Layer 4 of a small transformer language model trained on English Wikipedia (11 layers, counted from 0, width 64).
A neuron's activation on a vector x is ReLU(gate . x + bias) times (in . x + bias), where the dot is the dot product.

Input weights of the MLP neurons that the questions are about. A number n stands for (n - 500) times 0.0011.
n3 gate (bias -0.141): 406,506,483,665,522,595,381,661,436,370,593,609,442,689,582,389,467,590,384,559,451,487,587,660,415,585,560,334,500,701,614,674,621,598,262,730,627,414,299,421,412,320,536,784,524,452,896,274,654,461,311,572,485,342,403,246,582,302,592,708,641,231,469,625
n6 gate (bias 0.003): 616,565,350,481,734,503,549,464,480,451,409,469,493,360,536,617,603,455,517,551,361,580,353,366,571,511,643,659,593,377,470,412,608,336,649,494,469,671,624,512,596,611,394,348,747,357,433,458,587,366,554,568,360,480,430,566,639,537,639,552,693,701,355,484
n9 gate (bias -0.089): 490,378,603,581,493,287,674,720,484,516,397,551,347,511,439,679,598,780,420,264,598,657,484,578,418,529,205,447,331,528,583,583,417,539,572,402,306,549,416,415,460,454,625,685,324,643,632,309,634,448,774,395,640,680,277,250,437,469,634,533,505,519,526,543
n21 gate (bias -0.074): 336,562,546,538,764,724,317,448,605,211,380,536,621,394,466,478,611,577,380,422,427,479,510,449,206,564,387,423,558,579,502,400,331,623,614,260,555,482,691,357,593,366,513,402,469,332,283,278,575,305,655,386,546,462,545,491,606,631,595,431,624,486,341,704
n32 gate (bias -0.007): 385,508,558,510,489,418,420,630,658,411,712,633,327,357,410,382,378,521,663,373,510,320,546,476,223,486,616,498,683,352,619,650,558,496,429,531,573,472,293,569,730,284,293,425,487,174,694,445,607,685,646,383,485,172,487,480,401,387,629,392,443,659,364,318
n38 gate (bias -0.178): 664,547,362,627,386,816,568,520,502,805,290,648,468,411,356,368,462,625,655,421,654,722,438,548,709,373,525,623,551,720,605,770,639,332,489,490,448,755,727,671,616,629,445,595,533,711,483,371,718,428,554,620,570,533,644,421,738,284,453,548,512,351,649,547
n42 gate (bias 0.029): 469,581,526,459,587,425,680,359,350,600,530,556,438,427,521,452,550,505,262,703,523,518,633,544,344,544,412,507,403,733,633,587,500,300,496,527,504,655,427,539,536,564,393,304,490,512,604,415,494,418,472,360,497,377,390,644,561,579,201,609,398,541,512,541
n45 gate (bias -0.071): 447,731,667,450,414,630,418,361,633,703,323,512,589,478,438,484,432,606,435,459,595,854,593,329,683,534,434,280,711,767,459,567,351,694,565,426,398,451,598,626,350,386,496,591,719,282,652,672,599,687,524,490,539,584,523,306,462,415,448,612,600,723,527,455
n60 gate (bias -0.060): 462,389,469,402,485,536,691,656,514,448,516,505,686,593,656,421,782,366,570,370,465,559,575,607,413,582,431,548,458,849,677,409,489,424,488,496,520,593,398,513,356,476,412,388,551,541,702,603,336,512,549,559,736,637,428,351,406,515,461,650,397,400,309,439
n70 gate (bias -0.057): 711,500,640,622,659,557,499,730,566,509,611,480,464,467,181,454,472,458,440,611,566,492,576,668,448,618,447,339,355,532,194,547,562,491,542,427,397,421,553,669,552,249,632,545,757,180,455,423,568,424,473,293,270,463,558,407,599,490,453,556,550,522,449,525
n74 gate (bias -0.003): 400,386,488,475,687,294,642,573,471,720,506,601,616,379,670,617,527,393,383,421,647,625,686,461,530,627,191,445,561,518,660,269,387,302,451,665,413,538,715,373,532,711,673,347,619,612,333,537,610,566,606,357,616,813,564,432,387,698,360,595,509,499,577,416
n78 gate (bias -0.118): 747,587,349,505,426,444,592,454,645,713,648,366,337,590,406,654,293,675,353,309,497,615,757,574,447,520,627,550,412,616,378,590,684,835,615,598,389,313,487,356,629,578,334,553,465,433,600,641,445,344,500,276,672,607,515,559,295,598,636,449,595,703,374,422
n80 gate (bias -0.117): 255,492,431,470,614,553,646,617,541,419,480,344,483,398,582,384,406,643,457,214,409,469,419,350,667,625,435,286,576,506,633,720,312,676,599,277,280,474,399,658,418,559,434,278,249,493,278,565,388,300,482,459,325,250,558,383,433,345,506,452,585,423,533,323
n92 gate (bias -0.090): 713,479,465,678,655,594,471,479,537,463,286,514,497,418,240,604,402,891,419,506,429,468,511,339,645,689,605,367,498,485,503,574,557,793,559,222,607,735,606,636,468,599,480,646,443,383,447,415,735,415,629,558,781,526,574,814,540,360,472,601,610,470,511,588
n95 gate (bias -0.008): 403,350,588,333,668,424,407,299,201,540,591,374,617,463,429,637,494,581,532,428,622,482,575,544,424,680,462,611,407,428,390,330,594,659,478,503,529,587,368,463,396,542,686,502,627,598,541,525,339,409,467,568,678,439,523,443,751,413,381,762,361,491,411,363
n102 gate (bias -0.080): 472,349,529,45,545,386,696,442,630,319,493,632,736,409,451,527,621,380,509,617,406,365,303,540,527,497,641,637,543,524,574,713,492,516,456,437,463,672,797,536,433,402,428,365,400,447,510,447,684,566,280,532,354,529,267,277,437,526,561,774,570,618,312,449
n112 gate (bias -0.205): 475,272,579,651,341,432,418,643,533,716,415,797,532,399,633,374,758,697,214,616,681,595,606,472,394,466,441,358,584,489,202,551,326,319,733,370,705,622,579,571,652,500,489,396,658,719,843,615,431,744,686,642,510,429,609,559,430,433,264,527,538,625,429,522
n113 gate (bias 0.003): 428,702,616,326,399,467,554,541,770,478,515,382,637,373,417,659,390,574,636,365,569,576,642,506,493,468,301,452,596,551,484,799,465,639,536,501,583,425,408,467,343,584,333,354,521,404,385,579,540,444,480,460,629,819,596,590,581,443,451,278,251,613,421,666
n114 gate (bias -0.104): 519,727,476,501,418,518,706,567,745,485,451,568,355,649,613,411,648,344,398,338,525,529,658,660,642,520,558,699,563,422,405,647,629,777,490,620,702,650,286,422,670,556,717,362,388,507,361,586,565,498,396,523,502,727,844,732,555,457,553,630,468,392,458,695
n120 gate (bias -0.023): 693,684,609,523,627,445,586,635,356,567,379,538,474,747,701,453,616,308,379,858,494,297,577,622,554,485,287,384,533,669,477,446,488,421,515,572,422,474,458,488,418,596,601,556,712,421,596,487,411,457,437,470,437,649,375,648,489,661,734,458,582,574,545,614
n122 gate (bias -0.075): 461,769,432,279,507,515,768,272,629,758,438,587,472,784,369,668,501,669,509,509,773,507,250,390,668,613,664,616,376,471,368,487,390,646,514,449,600,444,638,569,497,610,410,547,693,533,488,411,322,690,679,472,311,327,526,616,361,665,578,714,418,506,566,484
n155 gate (bias -0.062): 545,521,585,554,536,434,315,680,409,503,435,499,494,489,482,685,575,274,741,571,829,240,686,453,479,554,509,676,593,564,593,516,332,607,531,463,388,559,276,454,487,530,349,460,401,416,527,571,413,506,371,526,761,816,488,534,544,290,406,577,581,778,356,496
n159 gate (bias 0.024): 406,429,420,322,658,400,481,564,265,741,423,584,483,412,501,663,311,412,401,570,329,373,503,697,591,495,520,592,576,707,692,475,489,655,740,370,543,326,801,362,352,519,515,380,488,334,713,355,514,384,520,515,214,621,679,600,382,709,509,535,466,549,526,464
n171 gate (bias -0.218): 643,614,568,360,807,522,437,434,429,921,454,523,794,616,436,701,363,431,703,526,475,391,481,627,634,412,688,580,441,533,364,653,458,504,677,576,557,336,728,635,836,588,475,668,742,489,655,355,810,495,435,386,502,471,376,455,656,671,674,408,498,469,753,391
n174 gate (bias -0.073): 514,391,737,800,488,687,287,458,540,510,535,656,570,521,450,532,507,485,548,575,468,400,184,308,600,301,374,489,504,406,319,709,394,381,541,531,514,580,351,673,647,242,296,447,695,222,589,225,507,505,439,415,388,479,541,324,512,643,563,581,558,488,376,751
n179 gate (bias -0.023): 523,406,382,491,254,407,419,396,649,454,710,386,539,725,721,432,462,464,519,566,443,383,495,400,435,413,754,599,667,560,243,292,314,511,652,578,490,605,487,663,641,287,288,477,483,558,413,367,621,549,534,553,728,437,531,350,398,648,494,308,527,690,498,466
n188 gate (bias -0.101): 519,310,407,560,340,512,403,439,383,409,607,473,525,600,419,561,564,570,606,503,536,512,581,381,615,536,509,776,423,642,568,423,407,494,439,299,499,559,419,748,169,370,372,348,200,534,599,663,386,573,585,578,629,582,362,308,424,559,762,585,570,639,659,452
n3 in (bias 0.098): 514,339,390,355,431,616,506,250,366,490,581,613,345,424,497,290,515,556,638,338,412,447,464,798,537,629,477,279,578,373,463,537,597,342,370,410,474,841,688,611,410,384,725,491,499,566,616,677,813,553,466,812,518,553,431,540,582,500,457,688,595,427,274,506
n6 in (bias 0.008): 564,680,540,578,537,658,615,398,600,556,523,381,487,601,635,439,584,527,394,454,586,522,400,460,579,550,448,734,545,695,510,813,432,641,548,431,337,390,551,483,324,556,360,366,423,488,571,443,696,453,434,391,359,501,412,628,615,521,507,447,332,493,449,566
n9 in (bias -0.002): 582,495,345,610,492,294,676,449,454,426,328,488,672,459,472,434,802,565,253,382,628,632,258,255,301,489,598,518,527,619,473,290,584,453,488,530,567,529,307,217,362,457,502,669,805,211,517,642,620,433,536,721,446,586,527,431,620,513,340,621,585,394,529,610
n21 in (bias 0.051): 488,537,539,705,545,652,389,579,470,472,438,617,538,630,321,444,476,165,646,664,464,299,341,477,409,522,291,605,531,746,441,456,484,209,342,471,578,496,362,473,289,569,542,527,586,220,551,587,620,610,407,338,562,513,531,440,540,609,433,303,399,506,266,655
n32 in (bias 0.074): 461,464,553,399,445,337,680,532,336,428,546,385,590,417,360,344,555,477,374,457,574,395,378,371,150,505,429,509,514,558,486,477,515,533,407,64,381,592,510,491,587,510,428,343,394,343,527,545,364,340,502,415,597,495,768,482,378,454,443,541,516,440,422,181
n38 in (bias 0.066): 503,559,370,433,427,564,553,349,382,443,300,364,597,404,499,665,582,323,409,454,470,610,844,279,882,401,541,533,581,393,392,453,537,454,624,471,488,502,480,382,159,486,468,401,342,478,473,453,418,450,519,379,592,554,595,397,512,406,541,639,618,197,590,385
n42 in (bias -0.045): 393,179,539,398,562,508,674,433,489,547,649,370,589,617,570,573,244,561,564,502,634,613,532,420,374,547,440,501,454,422,575,299,309,473,487,501,546,649,470,385,596,473,609,487,667,454,409,583,496,371,463,366,494,634,359,473,505,500,551,725,326,252,372,449
n45 in (bias -0.085): 683,489,595,590,289,529,772,654,464,654,692,650,563,499,613,494,288,326,470,520,565,393,553,490,237,417,423,541,371,472,696,564,564,514,520,505,596,513,306,479,522,482,646,374,362,520,419,306,613,445,327,555,320,751,679,431,278,557,566,478,586,628,420,553
n60 in (bias -0.073): 531,618,266,577,533,537,577,496,587,439,498,563,504,440,565,503,508,803,413,632,415,540,389,525,470,516,497,423,482,291,660,668,575,526,510,238,719,588,524,389,430,366,572,781,525,531,426,81,346,420,263,634,256,465,487,425,786,496,344,586,500,468,296,407
n70 in (bias 0.071): 357,497,252,586,487,511,465,308,425,466,475,471,692,429,639,647,516,720,447,306,350,515,681,743,690,495,602,457,461,644,467,291,335,436,430,544,566,223,476,422,444,593,665,269,475,606,436,673,581,603,518,517,451,627,549,502,700,390,600,483,418,672,451,469
n74 in (bias 0.009): 561,485,413,407,366,568,374,320,660,425,548,419,485,729,372,525,497,408,692,574,378,398,372,522,421,338,515,670,703,600,546,642,333,319,470,680,495,454,399,416,491,457,406,813,357,419,527,404,779,521,637,433,636,682,772,299,426,458,717,511,453,600,348,655
n78 in (bias -0.122): 391,533,484,737,643,444,679,432,427,554,291,703,646,607,470,446,513,567,250,465,650,465,526,653,553,378,534,580,656,560,459,525,275,697,332,503,362,568,416,485,392,600,460,525,671,521,616,780,332,336,676,542,348,465,428,537,403,522,397,554,535,615,480,881
n80 in (bias -0.083): 478,689,516,500,419,378,416,618,530,614,553,559,653,416,733,424,613,332,328,513,563,490,608,341,396,796,570,387,588,707,531,504,545,606,596,446,590,527,471,345,500,327,614,546,466,757,515,571,496,464,534,318,652,666,504,498,757,558,491,375,357,524,435,408
n92 in (bias 0.041): 330,409,568,474,635,465,710,387,334,669,815,591,664,471,515,386,416,334,343,315,604,592,285,528,442,546,508,531,564,363,364,451,526,160,673,520,405,598,389,731,457,656,328,546,636,730,579,606,559,558,540,483,598,561,544,561,629,482,528,188,219,535,315,392
n95 in (bias 0.023): 679,506,507,471,342,597,586,544,490,423,433,461,680,524,624,483,496,325,598,388,389,370,501,643,427,517,354,409,414,604,557,558,752,488,435,673,581,506,412,393,496,518,591,366,467,510,753,463,618,522,682,482,413,551,403,403,373,512,388,613,238,551,492,649
n102 in (bias 0.038): 562,367,589,486,529,532,349,530,511,639,520,400,453,525,460,471,489,147,621,362,423,443,487,529,358,600,703,413,525,380,761,436,621,458,602,499,623,526,566,520,583,483,786,475,232,398,447,353,470,485,581,365,466,553,242,473,249,593,237,515,401,344,486,458
n112 in (bias 0.043): 317,265,503,150,457,591,485,788,445,718,561,335,497,568,645,327,317,643,363,495,318,757,234,444,345,604,601,57,390,571,553,585,498,406,478,530,641,626,489,595,473,380,378,514,547,459,320,546,576,444,331,423,387,546,460,615,517,425,339,552,631,488,319,505
n113 in (bias -0.121): 336,454,433,534,530,530,456,813,520,422,570,569,480,421,326,423,499,578,517,565,577,574,504,471,366,848,592,569,407,531,465,461,580,301,511,436,382,657,549,784,561,533,467,375,541,700,532,380,606,361,598,530,503,302,416,684,528,427,532,460,552,419,414,548
n114 in (bias 0.015): 276,801,457,375,555,311,433,355,349,507,501,537,458,491,550,561,386,664,328,580,402,629,548,548,602,658,383,535,225,684,416,448,638,533,637,554,425,541,500,332,457,370,301,480,455,629,295,414,528,409,514,579,674,444,561,266,772,503,467,561,515,404,571,464
n120 in (bias 0.024): 436,598,689,219,555,604,460,544,492,417,445,336,626,500,757,487,564,381,492,631,430,595,806,521,265,562,699,534,412,654,428,559,526,572,550,722,747,377,596,604,450,584,607,583,493,530,331,675,525,392,508,523,375,532,434,414,357,526,495,397,555,501,667,499
n122 in (bias 0.060): 397,645,508,500,211,418,338,553,470,634,573,196,437,479,458,530,561,792,598,430,649,522,478,561,569,537,362,618,429,460,463,621,463,519,414,416,470,531,487,483,681,557,375,414,505,596,315,590,99,410,496,554,530,517,457,451,719,390,343,670,530,402,336,537
n155 in (bias -0.007): 211,264,336,646,436,685,339,468,566,548,380,671,382,597,578,364,564,789,465,379,499,550,384,312,485,428,711,293,302,654,448,673,369,364,643,427,596,456,470,442,631,472,307,458,449,364,528,462,671,578,298,457,483,397,511,517,463,456,427,412,617,388,651,452
n159 in (bias -0.033): 285,396,496,556,668,771,582,561,764,437,465,463,522,676,512,413,452,666,278,544,412,629,493,303,647,325,461,393,406,466,569,398,611,621,309,689,508,427,371,503,430,409,609,621,807,649,453,658,570,518,339,448,267,514,307,571,768,256,380,456,558,219,385,432
n171 in (bias -0.025): 250,370,220,250,539,454,578,560,472,457,792,558,538,501,294,504,389,377,452,402,733,620,525,518,601,654,333,305,433,460,597,292,277,358,521,668,422,394,288,409,586,459,495,695,703,568,492,478,328,344,565,440,343,495,599,506,543,611,566,634,589,374,616,559
n174 in (bias 0.011): 195,528,392,275,635,629,573,617,538,562,669,417,359,582,699,231,523,374,567,567,469,557,602,555,550,664,387,518,366,773,349,571,489,511,474,582,755,622,483,666,442,587,523,654,668,487,643,636,530,590,494,319,377,497,467,403,458,373,512,530,679,401,439,513
n179 in (bias 0.023): 341,541,407,522,654,546,446,316,443,408,351,465,510,408,519,664,317,660,468,435,405,419,426,575,426,241,414,491,585,312,439,236,287,391,806,252,281,630,605,395,436,589,205,408,513,691,288,484,500,340,383,708,626,523,354,425,614,330,642,324,223,475,418,356
n188 in (bias -0.067): 565,572,562,591,639,446,518,294,332,620,696,375,431,405,460,669,557,451,506,453,486,571,643,547,656,377,503,498,412,387,434,706,229,413,567,501,662,569,485,575,562,644,340,547,555,406,583,524,695,476,323,337,688,596,385,605,710,549,444,254,507,457,489,514

Each question shows a token from some text and the vector x that enters the MLP there. A number n stands for (n - 500) times 0.0077.

"nd": 653,464,328,453,641,464,307,422,172,392,515,218,326,614,636,668,398,332,407,358,586,479,429,508,421,451,640,589,364,643,548,742,368,434,522,377,509,565,452,526,603,336,518,392,898,633,232,663,536,735,467,474,551,586,476,596,389,347,421,633,486,484,482,552
The three highest activations, in order: n42, n155, n179

"pe": 549,491,284,441,729,531,368,710,262,340,373,394,644,545,537,579,334,403,456,448,393,496,564,476,509,509,642,521,566,496,244,871,577,430,377,360,523,497,502,336,544,300,607,413,857,617,361,471,441,655,395,509,510,508,473,678,357,354,493,285,468,442,553,629
Which two neurons fire most, strongest first? n120, n70

" He": 572,633,292,451,616,491,365,575,251,394,404,428,373,653,466,531,372,404,403,505,609,622,669,445,325,697,389,588,404,707,532,751,417,326,565,230,463,371,501,539,571,245,627,303,698,659,324,338,627,756,548,631,579,697,447,481,433,361,445,295,489,511,471,712
Which two neurons fire most, strongest first? n21, n113

" the": 502,415,291,394,746,336,368,508,274,408,548,440,276,624,522,640,300,555,421,351,532,379,502,305,532,396,441,519,433,666,520,740,492,337,456,453,478,332,413,768,668,356,680,377,802,658,474,374,492,780,422,617,639,554,473,536,305,537,534,343,675,406,478,583
Which of these neurons fires most? n171

"ted": 509,447,324,508,598,382,470,425,370,239,369,449,508,556,565,528,390,593,334,341,420,459,356,407,591,432,440,517,602,642,412,851,539,590,515,433,445,444,537,438,705,357,726,423,720,560,222,396,533,762,625,654,632,591,560,577,196,395,481,387,546,501,473,377
Which of these neurons fires most? n179

"ed": 522,461,307,316,606,434,475,435,261,306,436,353,599,642,603,525,403,473,350,300,495,429,375,412,459,400,595,579,557,650,484,789,682,398,415,547,491,511,460,460,563,303,707,416,774,636,348,495,339,768,650,698,680,696,399,530,172,387,492,391,430,513,490,556
Which of these neurons fires most? n95

"ir": 583,596,389,285,618,478,403,547,377,408,435,274,456,480,482,661,301,416,408,208,480,609,519,564,439,600,636,510,599,657,574,787,615,357,344,304,439,379,576,348,532,252,623,572,834,711,457,244,412,693,434,615,486,582,461,543,344,337,644,405,443,483,508,676
Which two neurons fire most, strongest first? n3, n171

" P": 649,431,401,378,611,468,465,537,270,437,409,432,195,473,537,689,326,419,431,508,432,543,593,485,440,329,612,574,468,675,576,765,403,211,458,279,549,448,335,783,461,309,666,404,719,582,382,667,499,768,530,375,531,492,570,517,347,316,448,427,515,456,682,621
Which of these neurons fires most? n188

" ": 379,464,406,484,524,436,573,506,274,407,366,336,350,391,505,757,411,307,372,512,611,637,642,430,453,317,485,677,431,615,476,791,604,385,426,330,581,503,493,696,513,311,793,553,644,504,335,562,472,782,371,556,615,412,428,557,276,405,602,422,441,444,508,531
Which of these neurons fires most? n188

" ch": 525,540,374,315,631,460,442,419,421,326,532,344,238,466,513,677,524,523,419,540,498,372,390,425,418,480,427,662,385,682,564,776,607,272,684,275,458,467,267,609,492,345,560,507,800,533,442,346,319,802,565,462,609,619,346,598,486,426,348,431,572,508,658,698
Which of these neurons fires most? n174

"c": 549,426,383,427,752,515,663,345,254,495,410,370,351,555,442,497,370,445,372,405,502,529,371,575,498,503,628,577,499,716,492,850,519,441,346,436,369,343,461,434,558,436,507,642,829,645,410,468,476,789,368,540,682,414,417,431,288,363,427,312,568,535,614,579
Which of these neurons fires most? n78

"V": 755,611,241,335,529,462,492,493,374,404,494,323,507,499,580,710,288,365,293,462,517,587,352,583,460,540,517,340,503,547,576,740,506,218,452,346,372,574,399,592,514,336,518,484,932,644,382,597,344,671,403,505,668,475,486,686,368,296,463,603,424,509,622,636
Which two neurons fire most, strongest first? n42, n122

"ach": 610,411,383,405,561,515,445,445,325,374,435,428,434,606,491,571,342,356,327,357,358,555,457,624,457,489,592,561,675,674,559,641,617,458,462,221,483,374,421,301,596,206,791,321,870,541,221,561,529,787,395,640,541,601,516,637,402,291,543,601,499,409,604,602
The three highest activations, in order: n159, n70, n3

"ric": 546,489,383,414,780,538,468,391,109,303,380,433,464,640,520,627,318,411,456,486,406,544,287,497,406,349,641,648,477,636,462,760,672,329,369,261,314,548,508,365,416,395,576,531,802,701,384,503,385,720,584,486,658,603,616,535,345,530,524,430,525,457,461,646
Which of these neurons fires most? n21

" N": 623,444,318,406,561,411,506,484,270,418,397,435,454,513,430,551,280,391,355,464,474,587,577,497,455,315,664,462,611,610,521,814,399,275,570,296,642,620,293,605,428,336,699,529,805,602,386,523,265,721,395,511,458,573,485,542,377,364,529,470,581,428,559,770
The most active neuron and its activation: n112, at about 1.3

"3": 706,564,451,473,625,426,431,455,371,363,414,254,503,528,755,637,282,422,448,342,475,561,544,400,432,547,336,456,504,645,580,838,561,402,232,372,491,517,483,501,482,283,525,624,854,526,430,345,329,742,459,619,487,485,467,696,346,448,518,571,330,487,464,604
Which of these neurons fires most? n60

"ilm": 550,595,297,393,657,572,460,542,317,342,485,423,370,662,582,568,405,342,294,443,318,520,332,372,439,688,432,636,531,680,481,770,574,385,525,359,357,374,464,483,451,222,413,526,788,662,299,448,425,771,588,523,541,592,469,760,483,376,590,505,291,473,701,592
Which of these neurons fires most? n6

"01": 687,556,275,434,820,469,460,399,229,371,408,536,530,492,654,525,359,500,480,379,543,460,330,378,503,513,441,559,443,631,508,762,533,322,295,365,471,564,427,628,654,182,505,554,798,620,342,295,421,803,430,591,636,410,562,603,380,451,558,589,302,466,531,545
The most active neuron and its activation: n92, at about 0.6

"av": 615,653,362,411,602,367,466,432,298,446,469,364,557,394,457,682,318,365,393,323,534,747,535,651,479,375,554,455,477,521,655,758,529,338,584,370,354,336,397,589,491,245,684,479,875,823,306,634,430,673,441,354,504,459,542,565,364,419,498,385,397,490,571,567
Which of these neurons fires most? n171

" fl": 533,488,417,428,619,407,439,438,339,383,605,324,339,567,340,713,480,476,430,532,473,518,259,505,483,535,361,561,494,757,460,827,566,475,673,284,568,518,309,523,504,328,705,299,778,628,422,415,406,756,519,307,396,627,372,576,388,282,499,447,599,421,527,652
Which of these neurons fires most? n174

"A": 670,437,210,374,552,564,257,382,416,374,401,330,328,673,579,563,341,388,289,503,379,519,500,589,378,540,489,508,528,533,542,786,489,313,436,461,512,481,552,547,538,279,530,574,832,621,432,488,269,769,394,596,587,608,504,632,355,420,562,775,431,431,488,619
The most active neuron and its activation: n3, at about 2.1

"al": 688,422,281,357,621,524,427,353,432,497,340,453,373,579,551,670,318,465,426,179,408,583,446,561,477,514,536,441,676,597,604,775,507,407,517,419,333,424,444,378,421,331,720,563,807,745,432,537,473,758,525,476,578,549,532,568,178,442,478,381,378,380,520,643
Which two neurons fire most, strongest first? n74, n78

" Tr": 572,396,557,458,670,542,541,566,361,311,476,281,315,509,495,775,400,418,305,399,472,394,347,491,418,623,552,626,560,644,564,861,332,475,439,289,566,402,456,576,448,358,581,530,667,651,329,415,351,784,477,507,424,471,431,549,463,304,538,400,502,459,475,737
The most active neuron and its activation: n21, at about 0.45

"02": 589,482,313,400,820,493,499,354,211,479,469,545,574,576,626,601,382,463,437,336,445,456,271,353,454,581,422,596,458,536,586,744,546,302,411,310,397,616,469,643,667,193,564,542,764,564,308,297,515,761,429,570,646,466,475,687,379,357,537,616,301,512,518,638
Which two neurons fire most, strongest first? n92, n42

"ro": 674,501,220,460,754,459,327,621,311,437,349,307,610,593,387,550,405,361,348,393,485,431,622,464,451,436,555,620,595,581,526,829,489,410,372,336,635,505,485,291,557,285,565,504,734,800,290,481,320,686,492,602,620,499,476,633,431,425,461,339,397,454,508,593
Which of these neurons fires most? n21

"u": 573,396,367,437,533,508,427,424,457,339,631,483,313,584,548,634,496,368,331,420,505,670,772,468,572,411,405,660,540,693,528,812,640,359,357,228,444,402,390,428,533,197,587,500,761,665,390,457,216,661,441,476,657,604,284,495,380,340,495,577,529,454,681,509
The most active neuron and its activation: n60, at about 0.32

"y": 642,636,158,343,568,439,431,344,400,361,400,432,474,623,547,509,338,487,474,297,272,439,561,543,470,514,593,490,759,515,561,719,492,444,420,372,461,547,386,397,601,236,632,492,821,692,425,620,386,828,415,670,491,520,640,500,212,415,448,465,523,388,501,661
Which of these neurons fires most? n3

"ath": 632,420,197,492,568,510,373,435,209,445,424,275,521,562,421,524,214,351,437,311,521,475,453,571,540,470,601,498,561,606,607,759,560,449,611,460,558,568,250,418,541,286,672,559,799,640,293,710,269,734,445,345,441,577,549,693,342,541,426,466,427,521,586,637
The three highest activations, in order: n78, n95, n159

"ag": 526,436,410,395,574,451,388,373,350,337,473,305,279,629,493,649,580,397,329,453,466,601,296,620,514,515,477,637,541,737,678,757,697,440,462,371,426,415,407,405,533,134,629,324,878,540,441,583,259,731,397,531,420,512,541,579,368,342,568,594,640,505,568,549
Which of these neurons fires most? n159

" O": 651,489,280,325,619,497,627,500,299,352,349,384,299,574,461,651,289,326,394,476,550,529,547,376,451,510,605,445,654,605,550,797,392,232,392,242,630,579,368,681,501,339,651,462,636,679,481,463,304,744,525,367,631,464,627,514,419,439,549,397,508,413,592,710
The most active neuron and its activation: n38, at about 0.86

" F": 637,476,428,465,708,462,574,481,473,422,513,500,244,496,550,756,303,439,233,433,388,566,564,388,414,386,449,585,526,687,579,762,432,263,470,312,544,405,434,646,432,273,582,444,779,661,368,472,350,728,486,447,489,622,326,548,418,137,632,577,460,533,560,654
The most active neuron and its activation: n42, at about 0.61

"N": 625,376,285,439,583,451,443,455,266,379,510,359,490,505,493,573,303,452,315,498,441,705,572,568,407,382,602,433,638,638,445,760,447,269,557,231,643,541,398,594,467,288,624,475,799,535,346,544,259,726,376,463,662,536,498,713,303,388,589,617,562,423,526,627
The most active neuron and its activation: n112, at about 2.4

"\n\n": 529,495,263,383,663,468,548,607,225,384,410,512,390,582,523,692,375,503,446,651,680,429,612,276,437,449,458,456,377,551,462,770,467,571,402,215,517,391,568,699,579,314,708,532,641,482,364,369,376,790,373,682,770,524,489,484,278,390,472,323,486,472,528,569
Which of these neurons fires most? n155

"ri": 410,312,413,434,539,441,266,520,266,360,528,425,421,572,380,776,496,420,418,478,307,586,411,451,484,509,622,689,492,600,512,814,571,423,451,158,525,493,504,329,536,474,576,465,685,820,287,560,374,739,451,526,709,501,508,552,337,334,467,432,500,480,601,604
Which of these neurons fires most? n155

" th": 416,486,363,466,564,401,493,426,283,350,586,300,411,575,491,669,525,460,344,473,445,515,405,402,405,593,378,505,379,635,541,780,616,507,651,138,541,551,395,525,593,357,743,429,638,496,331,393,457,822,534,576,589,607,216,603,461,419,531,413,616,420,482,769
Which of these neurons fires most? n9

" to": 425,526,333,449,533,463,420,468,390,375,478,398,373,630,556,414,391,481,363,436,575,447,535,305,465,650,436,561,544,623,442,793,615,532,432,327,448,473,377,673,580,335,692,404,674,579,266,461,425,847,610,803,617,588,420,567,322,339,527,203,563,440,341,683
The most active neuron and its activation: n113, at about 0.91

" |": 533,414,272,349,440,522,568,472,317,390,502,406,550,522,631,657,470,375,359,521,558,521,663,391,345,470,545,518,419,469,555,775,519,428,430,292,623,255,419,613,473,353,779,456,703,540,336,634,525,808,533,653,578,448,398,692,358,379,580,362,414,470,309,570
The most active neuron and its activation: n112, at about 0.43

"ak": 601,550,314,343,398,583,581,583,200,372,502,470,455,543,560,533,284,309,565,264,511,648,582,446,413,554,587,610,676,667,763,744,517,398,474,201,544,344,387,491,475,341,653,304,871,595,288,566,424,691,350,582,531,609,403,429,361,430,423,491,490,400,662,545
Which of these neurons fires most? n45

".": 597,441,239,369,488,497,533,526,288,473,444,412,445,719,651,695,425,413,465,546,544,445,543,259,420,480,299,628,504,465,523,754,473,435,507,323,561,248,640,506,648,253,762,440,640,476,373,388,353,821,474,670,717,461,464,571,412,379,509,353,543,465,381,695
The most active neuron and its activation: n122, at about 0.29

"),": 489,595,118,364,578,557,469,446,336,477,604,354,395,616,639,585,454,444,484,501,616,407,550,297,380,416,504,399,438,427,496,745,525,411,420,254,475,264,543,560,726,393,788,377,781,343,386,431,387,771,455,725,641,627,465,635,386,497,526,334,534,512,489,648
Which of these neurons fires most? n122